Layer 3 of a small transformer language model trained on English Wikipedia (10 layers, counted from 0, width 96).
In attention head 1, each number of a token's query is one row of weights dot the token's vector x. The head spreads its attention over the tokens so far by the softmax of query dot key.

Query weights of the head. A number n stands for (n - 500) times 0.00044.
q0: 112 658 482 657 353 532 388 545 688 427 172 622 677 292 634 401 702 452 317 698 575 603 625 612 570 427 696 662 427 560 574 477 460 473 479 111 334 398 523 444 614 730 398 389 648 206 724 728 495 579 391 639 495 557 595 455 571 520 486 461 555 427 420 523 553 377 381 979 455 443 366 353 453 678 563 354 291 337 651 466 574 841 495 347 601 387 471 415 563 614 624 562 445 439 361 437
q1: 401 463 172 397 503 595 458 586 615 537 453 504 551 404 416 441 498 596 481 638 628 547 505 518 659 602 458 496 578 485 462 578 334 516 422 472 451 278 492 435 379 619 346 373 432 463 513 627 279 513 519 465 408 594 555 638 613 442 523 557 623 402 489 394 547 471 433 744 578 435 569 604 517 518 703 474 512 560 446 552 338 650 456 629 598 379 719 341 514 492 432 472 566 529 308 425
q2: 497 455 697 470 455 291 505 597 597 607 493 372 442 394 448 526 511 533 532 613 713 501 509 279 330 436 641 399 607 644 414 687 660 473 471 360 484 588 518 533 444 660 382 536 417 448 546 616 541 187 567 473 647 310 478 421 546 487 455 538 333 534 549 722 521 440 463 325 450 469 644 719 544 392 353 378 612 618 542 424 520 380 446 405 726 536 266 659 413 356 732 464 490 485 590 640
q3: 651 451 424 649 542 195 355 605 482 336 488 518 491 188 551 565 657 764 552 473 706 605 546 394 543 384 672 506 404 556 434 517 312 662 377 346 251 686 671 565 362 358 439 568 711 496 406 462 361 603 406 364 406 566 519 626 421 637 400 394 449 386 759 603 450 618 302 556 483 522 530 635 415 250 746 343 384 325 611 560 408 579 379 506 476 458 558 570 697 354 472 572 600 487 554 407
q4: 469 512 389 500 485 700 502 543 540 140 588 561 333 479 410 330 335 688 536 407 225 508 472 506 407 492 526 364 611 386 414 524 497 664 419 411 634 417 376 488 416 529 472 624 481 704 541 469 570 672 634 872 487 603 361 340 426 456 511 622 448 533 494 457 683 352 569 752 845 541 503 236 463 487 496 530 483 436 452 609 415 544 635 585 400 578 512 385 319 459 471 429 603 504 613 603
q5: 660 548 469 463 275 436 573 307 375 392 484 754 408 437 610 412 515 659 589 705 407 585 435 479 499 484 291 545 634 533 715 325 356 582 560 551 654 321 783 569 448 523 431 346 499 368 630 599 511 466 628 574 440 271 475 182 414 309 354 385 449 432 254 639 356 766 307 611 639 480 547 663 611 371 497 584 594 778 632 743 370 560 469 431 575 461 546 271 431 545 210 846 385 291 582 352
q6: 387 361 796 782 399 431 458 249 390 584 685 428 292 434 550 505 559 421 506 484 529 474 558 724 204 596 480 471 439 516 636 617 550 261 548 499 546 608 665 534 387 413 354 493 120 742 357 370 824 408 491 442 563 264 675 331 395 437 446 657 662 489 269 506 511 655 678 561 446 437 499 724 572 569 303 620 574 482 630 298 232 437 615 542 273 560 476 481 469 556 722 624 324 571 612 357
q7: 424 348 408 628 855 334 287 865 647 649 425 661 424 375 476 468 397 609 450 610 469 690 543 351 564 558 549 425 731 783 651 443 403 597 422 655 322 471 533 497 709 581 397 554 375 593 538 580 502 490 294 355 489 658 595 747 453 473 694 576 563 548 869 489 483 605 408 456 260 373 302 394 527 416 473 217 653 608 423 366 378 728 172 483 528 290 541 466 562 250 511 288 375 476 306 465
q8: 370 821 276 284 367 738 626 210 498 642 520 492 470 596 600 302 613 348 507 390 636 490 430 670 543 506 551 434 252 586 418 312 489 514 441 423 623 541 663 455 439 706 546 541 503 310 486 282 650 432 455 552 315 572 527 650 605 557 426 408 598 485 518 585 657 501 465 505 684 671 526 278 628 518 543 795 363 343 312 542 360 460 530 491 541 629 589 599 402 433 447 552 616 465 577 643
q9: 583 568 429 597 356 231 446 510 595 655 433 572 470 411 445 320 500 358 440 745 582 632 556 372 424 414 634 410 511 426 431 540 191 561 359 426 417 706 487 357 383 387 424 231 534 556 433 766 515 403 371 549 433 422 683 377 373 877 332 513 307 569 576 343 563 486 299 604 579 739 601 509 211 698 575 517 502 632 582 520 734 739 624 526 607 611 636 544 310 270 493 585 643 346 684 335
q10: 527 693 570 397 376 243 304 452 484 685 340 366 578 599 544 682 445 464 302 370 376 555 539 508 527 600 216 622 502 640 478 575 446 538 358 546 610 385 412 440 546 899 546 505 593 382 570 537 417 551 634 490 508 769 586 339 555 347 600 430 580 698 690 359 603 265 712 354 175 435 615 628 432 254 698 418 472 490 394 476 296 609 698 464 589 604 337 235 541 558 747 196 804 394 526 484
q11: 355 598 507 510 371 458 369 457 574 588 407 468 672 564 450 541 330 409 469 233 491 274 477 506 618 534 275 538 521 203 668 754 381 650 461 571 511 663 541 473 527 519 513 502 461 410 596 453 620 299 666 457 407 454 626 740 724 496 501 662 455 377 434 788 717 445 337 582 383 589 461 510 445 369 413 431 752 856 506 413 366 597 426 401 669 506 276 439 401 291 816 738 477 283 344 398
q12: 693 524 606 377 429 592 627 679 457 552 636 491 590 473 317 659 727 579 589 347 335 449 695 325 702 760 633 440 571 559 532 592 659 753 371 607 533 525 586 421 563 345 523 350 436 468 478 415 313 421 227 413 537 271 355 441 352 524 569 652 510 628 513 379 446 306 519 456 487 556 632 559 439 674 220 592 376 151 675 461 738 461 478 474 524 433 591 427 452 389 661 350 494 446 464 410
q13: 534 568 422 453 439 508 400 417 549 647 487 393 345 859 517 751 591 315 486 156 555 440 697 333 362 475 272 650 310 647 461 646 471 614 255 392 645 315 437 371 410 648 724 541 610 609 564 803 575 544 435 530 545 420 452 482 377 635 456 380 905 316 600 453 487 409 401 944 567 256 468 421 602 592 420 330 584 336 575 654 470 441 632 499 454 318 427 473 318 342 431 566 439 570 453 439
q14: 543 496 400 732 586 597 408 499 618 371 292 461 464 603 391 473 603 577 575 422 413 569 696 634 353 188 343 584 505 220 640 477 445 352 679 298 318 521 587 834 398 443 577 335 298 483 496 490 532 619 434 348 485 650 483 464 485 603 260 287 553 386 478 661 332 662 534 725 606 596 608 336 336 492 677 655 324 502 512 590 517 317 716 435 584 572 659 238 587 367 530 656 389 422 619 474
q15: 373 723 242 513 586 488 503 453 609 551 499 575 533 481 448 582 507 377 228 526 338 431 338 286 513 930 386 352 749 248 542 736 712 656 546 548 681 526 384 552 355 506 604 339 561 659 535 398 494 669 354 485 651 514 266 567 283 712 406 355 431 537 668 269 499 562 625 498 371 644 402 463 443 686 439 473 421 201 393 550 512 585 494 390 605 503 369 524 531 633 442 458 507 534 498 597
q16: 406 529 430 467 432 652 496 498 465 608 525 462 470 614 523 468 562 617 677 609 433 437 455 633 542 559 508 507 559 352 407 371 557 468 714 333 526 459 539 582 389 543 586 671 334 489 505 524 427 407 562 321 405 516 587 442 496 542 421 391 624 532 484 454 425 591 545 510 525 577 571 552 508 437 530 429 634 547 508 518 489 363 580 612 584 520 498 331 531 492 496 328 444 313 524 538
q17: 290 422 488 428 480 332 494 611 601 370 299 639 531 390 595 241 654 461 632 515 602 692 558 408 593 520 423 446 543 522 594 472 379 579 597 247 352 425 502 705 487 552 262 696 459 467 797 442 451 617 490 609 640 708 526 329 519 606 399 502 411 608 549 474 635 640 376 568 410 445 485 455 393 432 528 351 434 593 556 425 434 714 452 251 705 433 416 506 593 510 672 484 643 298 529 523
q18: 411 455 564 368 494 326 461 593 629 275 305 623 578 258 498 415 396 476 458 608 743 716 677 121 599 656 697 431 401 517 433 401 465 511 478 556 505 336 417 517 730 449 399 454 391 505 401 449 478 545 580 596 511 451 406 496 449 670 665 478 585 424 413 371 475 553 785 545 554 697 486 477 396 739 694 543 647 339 506 510 611 679 491 471 375 371 496 428 457 353 515 526 453 429 603 371
q19: 549 447 666 670 621 675 431 252 581 525 636 525 409 435 339 697 439 334 362 193 574 240 642 611 380 528 503 472 508 359 393 502 697 476 582 680 541 663 422 415 467 460 500 573 572 517 612 544 592 274 407 573 409 531 422 595 598 504 565 379 367 600 472 428 458 619 436 317 313 206 622 498 622 578 424 699 411 556 398 627 360 405 530 532 489 482 519 398 416 538 610 523 540 696 392 518
q20: 660 715 582 360 659 510 581 582 490 448 357 487 540 566 422 422 472 493 336 518 491 539 501 308 555 365 548 598 490 535 604 522 383 229 465 414 500 417 496 434 431 587 725 398 372 648 809 468 223 632 629 497 572 488 486 693 566 342 356 503 383 572 299 544 432 324 527 453 370 531 530 441 334 751 474 255 304 559 451 633 684 520 510 459 464 406 462 436 441 511 513 772 740 486 544 563
q21: 459 659 503 644 453 403 613 414 618 599 307 442 484 530 628 540 389 321 481 539 223 526 556 394 394 613 385 558 510 525 492 466 686 855 396 390 393 383 425 409 623 806 408 444 623 271 464 553 261 629 653 554 146 474 322 512 391 705 560 497 415 394 717 593 328 549 585 481 531 552 587 479 536 671 404 318 534 594 467 479 466 447 724 497 691 337 395 529 716 408 474 522 457 448 275 397
q22: 547 768 682 306 498 650 486 359 579 563 541 347 515 298 424 494 533 536 348 341 290 625 513 701 432 422 561 537 344 407 514 332 573 670 656 428 557 527 346 302 475 682 561 464 625 462 370 336 454 639 466 448 257 409 387 446 653 683 426 402 588 370 679 531 559 632 575 559 526 396 699 542 475 633 516 833 420 555 195 438 518 520 551 482 368 501 415 491 704 446 647 580 453 374 466 564
q23: 504 381 630 793 590 613 471 472 407 603 551 413 455 633 402 506 605 376 677 741 288 418 648 477 448 507 586 490 667 403 574 678 466 451 553 481 614 556 574 506 478 386 469 658 491 498 432 501 505 510 379 339 677 340 345 337 592 530 569 762 437 514 414 202 416 430 498 390 435 245 732 692 518 588 284 813 404 735 496 377 292 434 438 766 381 566 592 453 354 603 477 456 256 467 490 518
q24: 591 505 442 552 622 723 483 419 304 568 656 279 347 564 448 553 469 477 477 360 520 433 407 708 444 562 343 807 637 605 563 309 569 534 487 639 579 721 413 466 502 468 607 283 589 525 587 610 677 325 394 475 758 369 695 436 635 377 288 458 592 357 513 655 593 571 376 488 512 537 356 639 663 467 530 478 434 437 542 432 501 442 508 265 518 530 548 507 169 387 405 369 606 574 581 615
q25: 568 348 705 511 772 578 508 632 482 524 413 543 583 400 742 401 625 681 468 612 682 358 600 425 383 436 415 373 495 388 552 738 593 326 643 737 528 269 429 240 404 516 471 443 366 537 590 475 644 598 326 627 508 542 535 388 458 244 232 673 562 192 373 640 499 470 465 432 478 404 360 584 433 540 567 306 142 401 545 569 641 530 489 527 515 451 462 547 483 507 561 626 579 749 459 408
q26: 293 659 583 399 605 314 507 587 418 435 537 579 726 558 402 615 720 572 536 624 430 690 548 650 383 356 650 574 302 356 678 812 445 492 451 382 660 520 328 530 280 617 611 496 550 709 265 446 692 415 471 186 529 516 559 582 499 332 478 571 542 457 320 550 308 554 443 345 498 636 114 481 610 649 327 264 561 643 367 607 513 487 284 420 399 509 495 576 513 603 380 614 563 519 514 549
q27: 414 484 546 320 431 316 682 509 441 184 396 619 423 340 227 445 364 413 490 305 543 623 602 372 578 407 672 513 633 591 339 685 665 760 505 422 618 721 338 574 367 317 495 578 537 667 538 540 389 431 611 654 526 745 544 563 233 768 648 590 494 395 556 317 174 393 474 780 604 563 414 567 611 300 672 531 414 561 652 344 831 502 382 373 499 408 460 542 612 426 611 694 511 468 437 410
q28: 643 439 235 513 428 510 282 745 666 613 282 523 168 611 734 597 579 649 389 308 414 660 609 662 500 474 495 371 641 378 550 500 472 562 382 518 449 512 608 510 602 412 361 387 767 695 681 626 333 393 593 442 510 542 391 609 267 445 491 481 660 568 503 548 577 221 528 537 419 562 382 627 516 596 496 371 399 622 646 513 376 581 540 322 115 278 606 771 613 749 567 685 344 677 480 217
q29: 778 420 295 372 342 715 492 537 446 647 431 307 370 505 424 493 525 702 440 562 689 660 354 318 276 542 607 717 476 629 362 392 620 673 681 629 670 547 387 462 395 689 732 467 245 624 507 490 515 477 363 389 538 617 724 475 250 471 532 445 522 539 512 481 372 480 467 260 544 509 716 474 458 387 365 633 595 590 382 550 845 348 373 461 258 786 603 616 342 487 748 613 210 611 544 520
q30: 545 316 477 626 401 536 647 591 444 360 574 357 622 329 465 545 555 628 445 434 374 480 434 395 512 658 738 433 389 782 358 529 503 720 603 687 735 468 602 458 589 576 469 796 478 286 312 592 416 188 559 405 426 446 538 624 519 452 340 505 574 333 524 510 474 479 503 748 236 639 735 486 474 555 487 496 528 577 511 471 401 354 321 566 623 446 523 489 531 440 304 390 398 812 561 641
q31: 339 848 669 436 265 706 457 431 341 456 355 645 560 403 566 589 475 717 404 436 667 368 435 738 358 755 369 402 797 563 385 485 633 468 432 324 645 438 481 371 511 638 737 485 479 637 428 336 450 386 552 336 237 662 549 545 368 559 318 504 496 568 686 393 548 619 577 532 395 463 650 487 384 638 338 412 363 447 611 486 391 626 573 587 459 638 435 485 347 396 503 492 409 558 442 355

Each question shows a short text with each token's key, already scaled and adjusted for position as the last token sees it. A number n stands for (n - 500) times 0.0024.

Then comes the last token's vector x. A number n stands for (n - 500) times 0.018.

0 "il": 215 717 624 538 686 597 524 507 171 388 428 563 505 566 128 462 601 499 569 287 386 510 727 245 683 289 559 260 226 821 469 467
1 " (": 278 792 514 579 734 690 474 510 80 333 381 528 437 538 98 443 276 524 720 268 432 498 739 135 616 299 517 213 278 813 449 440
2 "1": 629 785 514 675 734 644 472 467 106 367 330 481 481 559 127 637 214 695 614 233 490 406 691 143 684 261 538 274 243 851 463 430
3 "99": 841 565 377 622 711 657 454 477 168 432 285 575 451 590 53 595 457 719 639 228 493 519 735 107 624 361 514 236 279 773 398 417
4 "2": 725 416 404 681 695 645 509 409 117 367 398 497 433 577 73 616 763 851 589 333 478 477 670 159 609 292 527 227 317 795 441 429
x: 421 512 452 503 516 472 480 581 572 283 359 853 463 366 498 492 417 583 441 572 456 420 643 546 445 413 597 554 483 547 402 453 505 489 590 378 392 487 553 495 601 587 454 446 396 396 534 588 490 506 574 616 411 599 449 507 431 460 567 484 474 348 602 588 505 493 493 636 601 579 558 397 366 560 544 483 443 515 589 563 463 715 472 421 638 406 551 402 644 436 569 489 550 341 252 389
Which token does the last token look at most, and with what share of its attention? 3 "99", with about 100%

0 " (": 194 762 586 546 732 690 483 514 79 333 381 521 435 541 94 446 572 371 693 245 406 472 739 130 617 305 522 218 275 805 450 436
1 "2": 303 892 520 640 702 671 510 459 106 366 374 475 457 560 38 623 189 565 590 242 426 413 671 162 647 297 528 196 297 782 454 434
2 "01": 664 681 458 579 694 640 453 483 159 450 312 570 418 604 68 562 200 694 647 235 440 554 714 146 636 321 515 209 254 738 383 402
3 "5": 860 607 460 657 695 631 528 452 129 367 349 480 474 559 98 653 463 793 628 310 466 468 705 174 646 293 488 239 320 778 386 472
4 "),": 810 467 347 746 661 514 406 492 197 370 377 410 436 572 254 541 539 704 656 361 575 461 739 185 623 383 476 306 222 816 417 424
x: 563 492 487 417 501 458 590 424 553 250 439 733 552 539 422 330 414 598 562 498 589 519 471 565 536 297 505 504 498 448 419 367 531 530 632 553 476 358 571 521 727 452 512 319 483 449 468 520 659 492 697 436 407 577 449 515 477 329 510 529 559 562 489 613 434 503 484 547 488 494 575 403 321 493 494 497 511 559 513 607 560 370 479 587 604 381 592 566 645 443 576 376 490 540 543 313
Which token does the last token look at most? 0 " ("

0 " the": 197 724 663 522 650 648 542 428 186 356 495 459 458 509 148 568 663 414 688 224 437 544 779 50 615 386 496 240 257 905 507 497
1 " Un": 284 712 613 573 702 607 492 572 93 373 438 504 422 599 175 588 396 605 671 251 437 531 710 176 577 380 598 248 355 736 442 410
2 "ited": 461 615 544 557 611 614 511 529 157 406 403 500 502 543 152 554 167 641 657 361 500 438 789 158 635 341 503 224 347 799 457 521
3 " St": 711 493 506 709 620 749 584 436 180 462 443 501 528 633 186 544 336 708 698 356 529 485 687 260 581 291 583 321 371 729 481 496
4 "ates": 813 397 382 672 572 572 549 599 131 401 445 473 531 553 119 613 584 787 646 376 497 425 734 186 601 373 531 234 351 823 487 460
x: 585 611 459 536 484 478 437 674 585 361 462 750 492 344 635 457 409 521 551 514 372 598 539 339 388 495 467 528 349 416 578 420 526 580 606 377 472 367 531 591 690 490 425 472 451 400 602 507 526 427 685 536 586 480 534 505 413 533 363 452 590 334 453 624 443 554 452 610 524 510 664 563 311 533 437 387 619 488 617 592 511 581 499 461 535 354 520 293 527 471 519 525 432 420 519 494
Which token does the last token look at most? 3 " St"

0 " the": 197 724 663 522 650 648 542 428 186 356 495 459 458 509 148 568 663 414 688 224 437 544 779 50 615 386 496 240 257 905 507 497
1 " al": 257 767 612 710 645 616 540 480 110 386 261 489 479 542 215 526 410 524 807 345 397 460 733 145 637 325 577 341 272 831 462 346
2 "le": 507 734 514 624 672 585 564 439 83 343 425 544 573 546 177 446 160 686 634 401 449 432 812 264 581 327 527 231 210 780 476 478
3 "g": 802 440 438 626 637 587 514 432 162 310 346 663 555 588 143 572 354 727 603 421 416 485 779 195 637 329 514 314 284 683 447 415
4 "ed": 817 464 287 629 650 545 499 472 122 377 431 583 416 558 199 588 603 637 560 354 568 351 886 216 589 343 536 321 171 770 410 535
x: 632 495 557 461 536 456 607 577 603 229 467 816 517 253 429 376 357 696 452 574 492 622 556 429 497 496 653 433 423 547 368 441 495 556 535 402 326 398 636 476 571 465 451 449 432 534 412 573 461 513 577 538 506 478 510 491 472 537 492 540 525 498 533 417 402 596 510 666 486 454 477 483 452 543 568 472 645 404 608 504 574 534 454 452 466 326 557 440 558 353 437 575 478 414 612 503
Which token does the last token look at most? 1 " al"

0 "x": 223 845 626 564 650 573 553 511 201 346 469 509 538 550 63 555 603 395 688 308 472 417 725 141 598 315 492 181 272 806 422 521
1 " with": 231 713 625 678 656 554 540 474 123 373 363 487 454 475 178 550 357 472 688 271 525 407 793 142 625 352 575 277 267 770 459 494
2 " the": 485 684 512 598 677 635 522 454 184 362 493 469 445 483 145 571 165 653 746 259 472 558 780 50 613 396 505 241 252 904 505 491
3 " a": 755 644 492 743 681 605 557 474 98 373 493 463 456 546 168 492 367 668 710 263 532 556 741 160 633 335 582 296 322 842 575 475
4 "c": 813 352 415 621 631 690 517 464 107 326 403 523 503 542 208 607 605 689 643 465 404 499 837 179 570 301 544 353 149 738 435 353
x: 556 586 432 359 524 412 484 542 683 382 489 644 453 434 435 513 420 650 395 510 536 557 500 305 666 540 692 523 467 488 409 581 554 532 531 424 340 428 639 541 670 550 382 382 415 541 435 566 576 566 590 469 459 459 684 594 427 506 543 471 426 602 507 635 625 493 349 649 527 360 391 420 298 440 567 284 376 569 627 623 474 598 555 514 523 523 470 516 498 482 499 398 456 456 344 500
Which token does the last token look at most? 3 " a"

0 " M": 258 685 676 547 704 654 558 519 132 338 406 494 522 541 213 620 690 470 648 283 386 492 761 117 586 364 469 202 345 824 376 456
1 "ad": 176 603 639 595 721 602 704 541 257 433 402 554 591 623 174 579 320 530 725 244 515 484 705 224 497 329 581 215 269 779 434 381
2 " M": 423 597 573 644 718 657 537 521 122 336 417 501 515 531 210 616 215 672 710 300 434 510 760 120 596 374 462 203 338 803 378 467
3 "a": 701 536 432 675 618 542 529 569 175 384 386 469 575 564 265 595 370 588 690 353 545 545 715 235 580 345 581 288 356 813 493 439
4 "x": 724 396 365 599 631 551 514 561 232 408 478 540 525 534 101 500 658 808 707 450 530 468 705 181 598 264 481 174 260 863 443 479
x: 512 472 484 449 512 267 546 579 650 239 557 714 408 416 570 379 415 589 490 329 373 553 553 239 462 331 616 479 598 328 506 502 501 575 510 448 424 564 544 497 560 357 460 385 571 648 532 530 400 509 632 508 414 471 545 530 514 596 503 494 459 511 592 602 568 460 510 654 523 654 552 476 334 567 616 511 468 559 571 475 421 564 500 380 510 525 484 461 604 430 658 555 501 384 501 401
Which two tokens does the last token look at most, in order? 2 " M", 3 "a"

0 "r": 294 637 529 456 611 574 545 468 279 431 413 541 491 551 271 452 573 508 628 331 459 417 662 219 627 303 642 281 268 714 452 564
1 "ess": 272 731 550 470 717 565 510 542 249 381 422 550 531 582 167 540 351 542 642 357 552 453 655 211 638 348 487 207 330 800 436 538
2 "ion": 469 666 434 534 617 576 477 489 196 404 416 569 475 608 162 560 220 658 643 360 573 480 656 183 571 383 490 180 291 788 483 547
3 "al": 742 467 416 648 564 565 480 530 231 385 412 469 441 549 135 559 291 764 705 308 479 431 775 232 610 364 486 255 263 803 454 494
4 " R": 760 395 439 716 634 608 546 531 135 491 490 518 473 564 198 568 585 669 674 358 527 464 697 226 598 330 515 228 322 678 422 521
x: 552 531 588 599 475 463 438 551 386 365 619 805 312 461 591 451 391 626 388 496 481 495 706 479 482 536 605 440 564 431 504 396 652 549 481 521 392 466 575 576 502 654 438 458 441 468 537 547 576 497 561 539 513 598 445 578 541 414 381 458 468 506 654 514 517 478 416 611 526 473 622 419 216 443 533 524 544 473 549 490 494 409 439 422 433 544 482 527 659 327 499 364 543 449 423 396
Which two tokens does the last token look at most, in order? 4 " R", 3 "al"

0 "ice": 244 739 644 510 600 600 496 464 204 418 387 499 486 604 154 576 658 437 612 362 526 497 704 159 662 366 456 218 301 791 535 521
1 " sp": 240 738 696 583 725 650 440 456 146 405 392 478 514 581 174 577 441 624 657 290 482 389 682 200 613 422 566 339 255 762 416 490
2 "y": 498 629 543 622 664 520 463 513 135 355 302 529 500 588 159 625 232 604 766 395 487 520 758 178 677 327 511 356 286 747 390 392
3 ".": 656 476 454 671 666 635 489 450 237 360 385 477 448 504 195 552 322 774 819 368 578 529 852 215 612 358 570 306 350 865 495 405
4 " U": 748 409 405 736 683 605 434 544 36 361 378 433 464 548 136 489 645 760 682 357 512 545 641 290 601 411 600 306 246 776 494 452
x: 568 540 341 435 504 346 524 588 486 185 583 672 411 579 471 536 467 635 415 567 519 428 562 511 459 331 559 433 469 453 400 486 458 421 554 455 456 471 689 551 610 614 567 483 503 446 547 525 599 525 542 590 553 518 531 583 455 433 411 501 564 495 668 480 664 538 481 411 480 422 557 390 227 533 396 494 541 386 624 530 644 610 420 402 574 495 536 508 618 379 583 524 536 422 427 324
Which token does the last token look at most? 4 " U"

0 " and": 247 721 640 534 684 604 456 466 207 286 368 522 441 541 162 601 665 387 647 306 464 443 746 136 618 433 526 242 284 761 525 503
1 " An": 296 746 645 621 675 578 473 540 135 319 505 417 391 484 206 617 437 473 613 219 422 511 709 75 598 368 521 279 266 807 483 454
2 "g": 487 625 510 672 579 596 521 460 110 312 302 607 645 647 178 625 194 755 668 271 371 447 753 181 546 374 482 284 279 796 424 433
3 "el": 756 537 511 694 673 645 417 507 164 394 389 503 507 541 154 525 357 745 622 335 497 396 830 176 637 258 510 273 169 868 374 546
4 "a": 664 441 379 660 579 530 494 522 173 403 395 552 533 558 231 511 599 620 667 392 597 551 696 215 641 309 547 285 339 827 535 512
x: 522 463 495 529 511 380 511 501 776 224 524 649 460 354 445 611 418 554 515 568 332 703 512 401 463 511 596 391 465 497 425 506 517 507 500 599 495 526 503 557 577 409 363 485 620 480 492 448 625 523 656 590 458 603 415 472 513 502 519 484 501 396 575 468 660 666 453 521 698 504 525 368 275 508 519 433 494 459 572 467 512 578 600 477 486 411 411 389 515 488 515 519 404 393 616 313
Which two tokens does the last token look at most, in order? 2 "g", 3 "el"

0 "ic": 222 806 521 509 598 602 472 495 230 413 337 603 454 511 110 553 587 456 665 418 422 505 791 221 603 288 501 215 203 692 452 496
1 " F": 255 723 585 590 725 688 513 460 170 394 356 543 514 605 163 561 395 659 701 330 402 455 705 145 592 376 510 260 290 717 417 447
2 "r": 521 565 488 604 577 617 532 511 165 429 365 528 451 569 263 517 254 536 669 273 445 389 703 192 615 286 657 298 284 759 485 501
3 "on": 703 529 471 614 611 574 581 464 205 404 518 542 633 538 139 471 413 752 615 423 566 507 701 295 579 311 501 315 251 731 489 508
4 "t": 748 322 417 588 727 536 543 488 173 437 403 587 535 585 208 576 589 641 591 394 470 488 723 213 534 418 497 278 174 858 358 535
x: 576 525 461 514 546 324 490 518 614 364 444 656 440 193 477 473 325 660 380 394 503 624 349 314 580 334 500 568 518 429 443 437 466 722 484 478 501 508 530 509 576 543 463 292 492 566 486 522 393 438 521 542 483 466 664 487 482 502 626 591 437 525 664 563 588 612 380 610 528 479 594 547 399 442 549 483 531 487 484 531 466 617 501 625 451 457 634 333 590 532 560 436 611 412 468 466
Which token does the last token look at most? 1 " F"

0 ",": 286 761 537 546 733 595 462 449 187 333 387 459 431 539 174 594 679 352 761 225 487 455 722 146 593 356 585 251 272 889 403 420
1 "\"": 272 780 572 558 642 617 538 445 184 344 413 497 621 516 285 550 380 516 730 384 531 507 699 324 604 414 481 303 277 813 443 409
2 " which": 453 688 518 562 669 632 456 444 174 336 421 501 444 538 189 553 212 684 712 358 533 505 711 100 659 429 584 296 292 875 451 435
3 " The": 737 539 430 603 676 638 488 485 171 387 468 458 417 489 157 522 285 721 754 295 502 561 803 80 645 355 524 295 245 870 465 459
4 " N": 746 419 404 722 733 687 557 491 156 308 358 490 414 504 129 527 587 710 688 418 475 525 782 85 567 261 504 294 317 707 458 425
x: 589 466 519 492 528 370 425 527 494 337 571 810 495 599 485 489 503 634 346 493 398 543 764 560 544 447 594 443 440 357 437 431 537 588 523 473 333 368 518 532 458 483 476 497 461 430 504 447 693 517 651 561 446 666 544 581 481 403 500 600 492 439 625 553 532 492 385 592 516 409 598 492 306 473 527 478 485 440 567 591 502 514 469 325 476 534 402 565 658 396 532 524 523 542 343 365
Which token does the last token look at most? 4 " N"

0 "x": 223 845 626 564 650 573 553 511 201 346 469 509 538 550 63 555 603 395 688 308 472 417 725 141 598 315 492 181 272 806 422 521
1 ":": 274 796 409 611 685 635 538 464 170 426 451 545 383 428 145 609 282 564 685 271 469 518 727 210 600 314 541 214 244 766 505 476
2 " F": 457 608 493 623 747 716 508 469 172 376 369 540 513 602 143 550 231 769 713 347 435 463 721 130 600 366 524 244 293 735 412 444
3 "ur": 745 484 605 678 706 577 556 595 176 387 486 546 536 548 138 630 386 643 712 222 391 494 732 207 595 301 610 321 317 762 442 428
4 "y": 689 457 383 585 589 564 453 557 170 391 347 506 524 503 135 612 588 672 693 417 528 529 725 183 681 321 502 339 323 696 435 448
x: 569 538 362 459 463 402 455 501 595 185 498 719 424 421 517 451 564 457 397 509 454 667 616 405 609 525 498 368 433 341 483 531 555 623 464 653 414 411 447 452 706 422 454 523 515 489 508 496 535 354 591 534 592 474 450 493 516 429 544 485 535 441 616 506 584 509 583 577 535 421 479 450 418 573 469 186 488 564 600 585 538 553 530 561 537 352 623 362 652 566 494 649 526 447 489 467
Which two tokens does the last token look at most, in order? 2 " F", 3 "ur"

0 "ing": 227 732 540 539 619 578 547 420 83 377 443 619 494 588 120 549 637 443 690 303 461 402 807 124 654 295 453 232 224 739 384 484
1 " \"": 308 737 597 540 671 645 472 539 148 390 368 514 462 496 176 454 332 537 653 297 422 423 714 213 570 311 499 305 311 735 508 465
2 "f": 469 654 430 598 728 724 452 431 187 351 331 527 525 625 187 507 225 812 654 423 422 402 693 174 625 352 500 312 234 783 480 490
3 "or": 756 523 399 672 595 557 533 470 145 364 384 495 515 517 70 494 302 615 714 320 477 486 745 171 594 347 672 339 338 673 394 446
4 " th": 702 360 427 684 629 614 452 499 179 429 369 489 527 587 228 585 543 722 697 472 568 533 707 198 650 358 488 386 331 861 509 485
x: 557 522 420 399 425 417 528 575 502 302 596 519 544 425 560 538 548 664 359 471 426 571 733 328 477 338 455 579 564 484 477 428 345 475 614 474 403 511 393 494 514 550 421 502 525 523 570 507 612 598 624 501 358 639 509 568 559 301 441 565 489 498 635 481 610 570 530 632 518 416 548 470 331 395 548 357 492 479 617 658 596 429 491 642 461 565 498 421 610 401 356 420 480 497 574 414
Which token does the last token look at most? 2 "f"

0 "er": 248 738 619 500 625 601 491 548 90 317 452 536 521 561 146 564 626 449 638 282 519 484 762 184 645 363 475 224 198 804 422 536
1 "r": 298 604 500 517 584 606 480 526 184 385 350 560 416 599 245 506 358 600 625 260 440 425 722 177 644 353 624 268 225 766 453 577
2 "or": 498 615 395 561 625 533 542 477 262 442 441 485 533 504 102 432 206 620 670 374 524 474 731 204 647 302 636 304 269 657 392 541
3 "ist": 717 461 351 577 631 562 450 460 166 399 467 558 495 592 145 441 316 746 701 304 392 528 721 195 643 296 581 264 279 750 345 446
4 "s": 792 351 334 641 659 514 533 497 198 400 464 492 515 563 223 562 643 735 554 423 483 458 808 209 622 318 486 167 239 813 357 562
x: 566 450 464 531 427 436 687 551 451 245 529 600 429 375 544 469 438 692 489 495 459 753 391 268 564 413 598 442 436 447 599 447 526 603 519 388 401 406 588 563 637 413 366 369 484 526 563 588 457 482 476 611 437 425 561 445 514 601 645 520 514 409 519 555 548 540 347 711 504 512 515 398 245 559 552 540 472 491 644 624 516 527 485 564 521 330 580 414 574 394 620 472 510 520 547 426
Which token does the last token look at most? 3 "ist"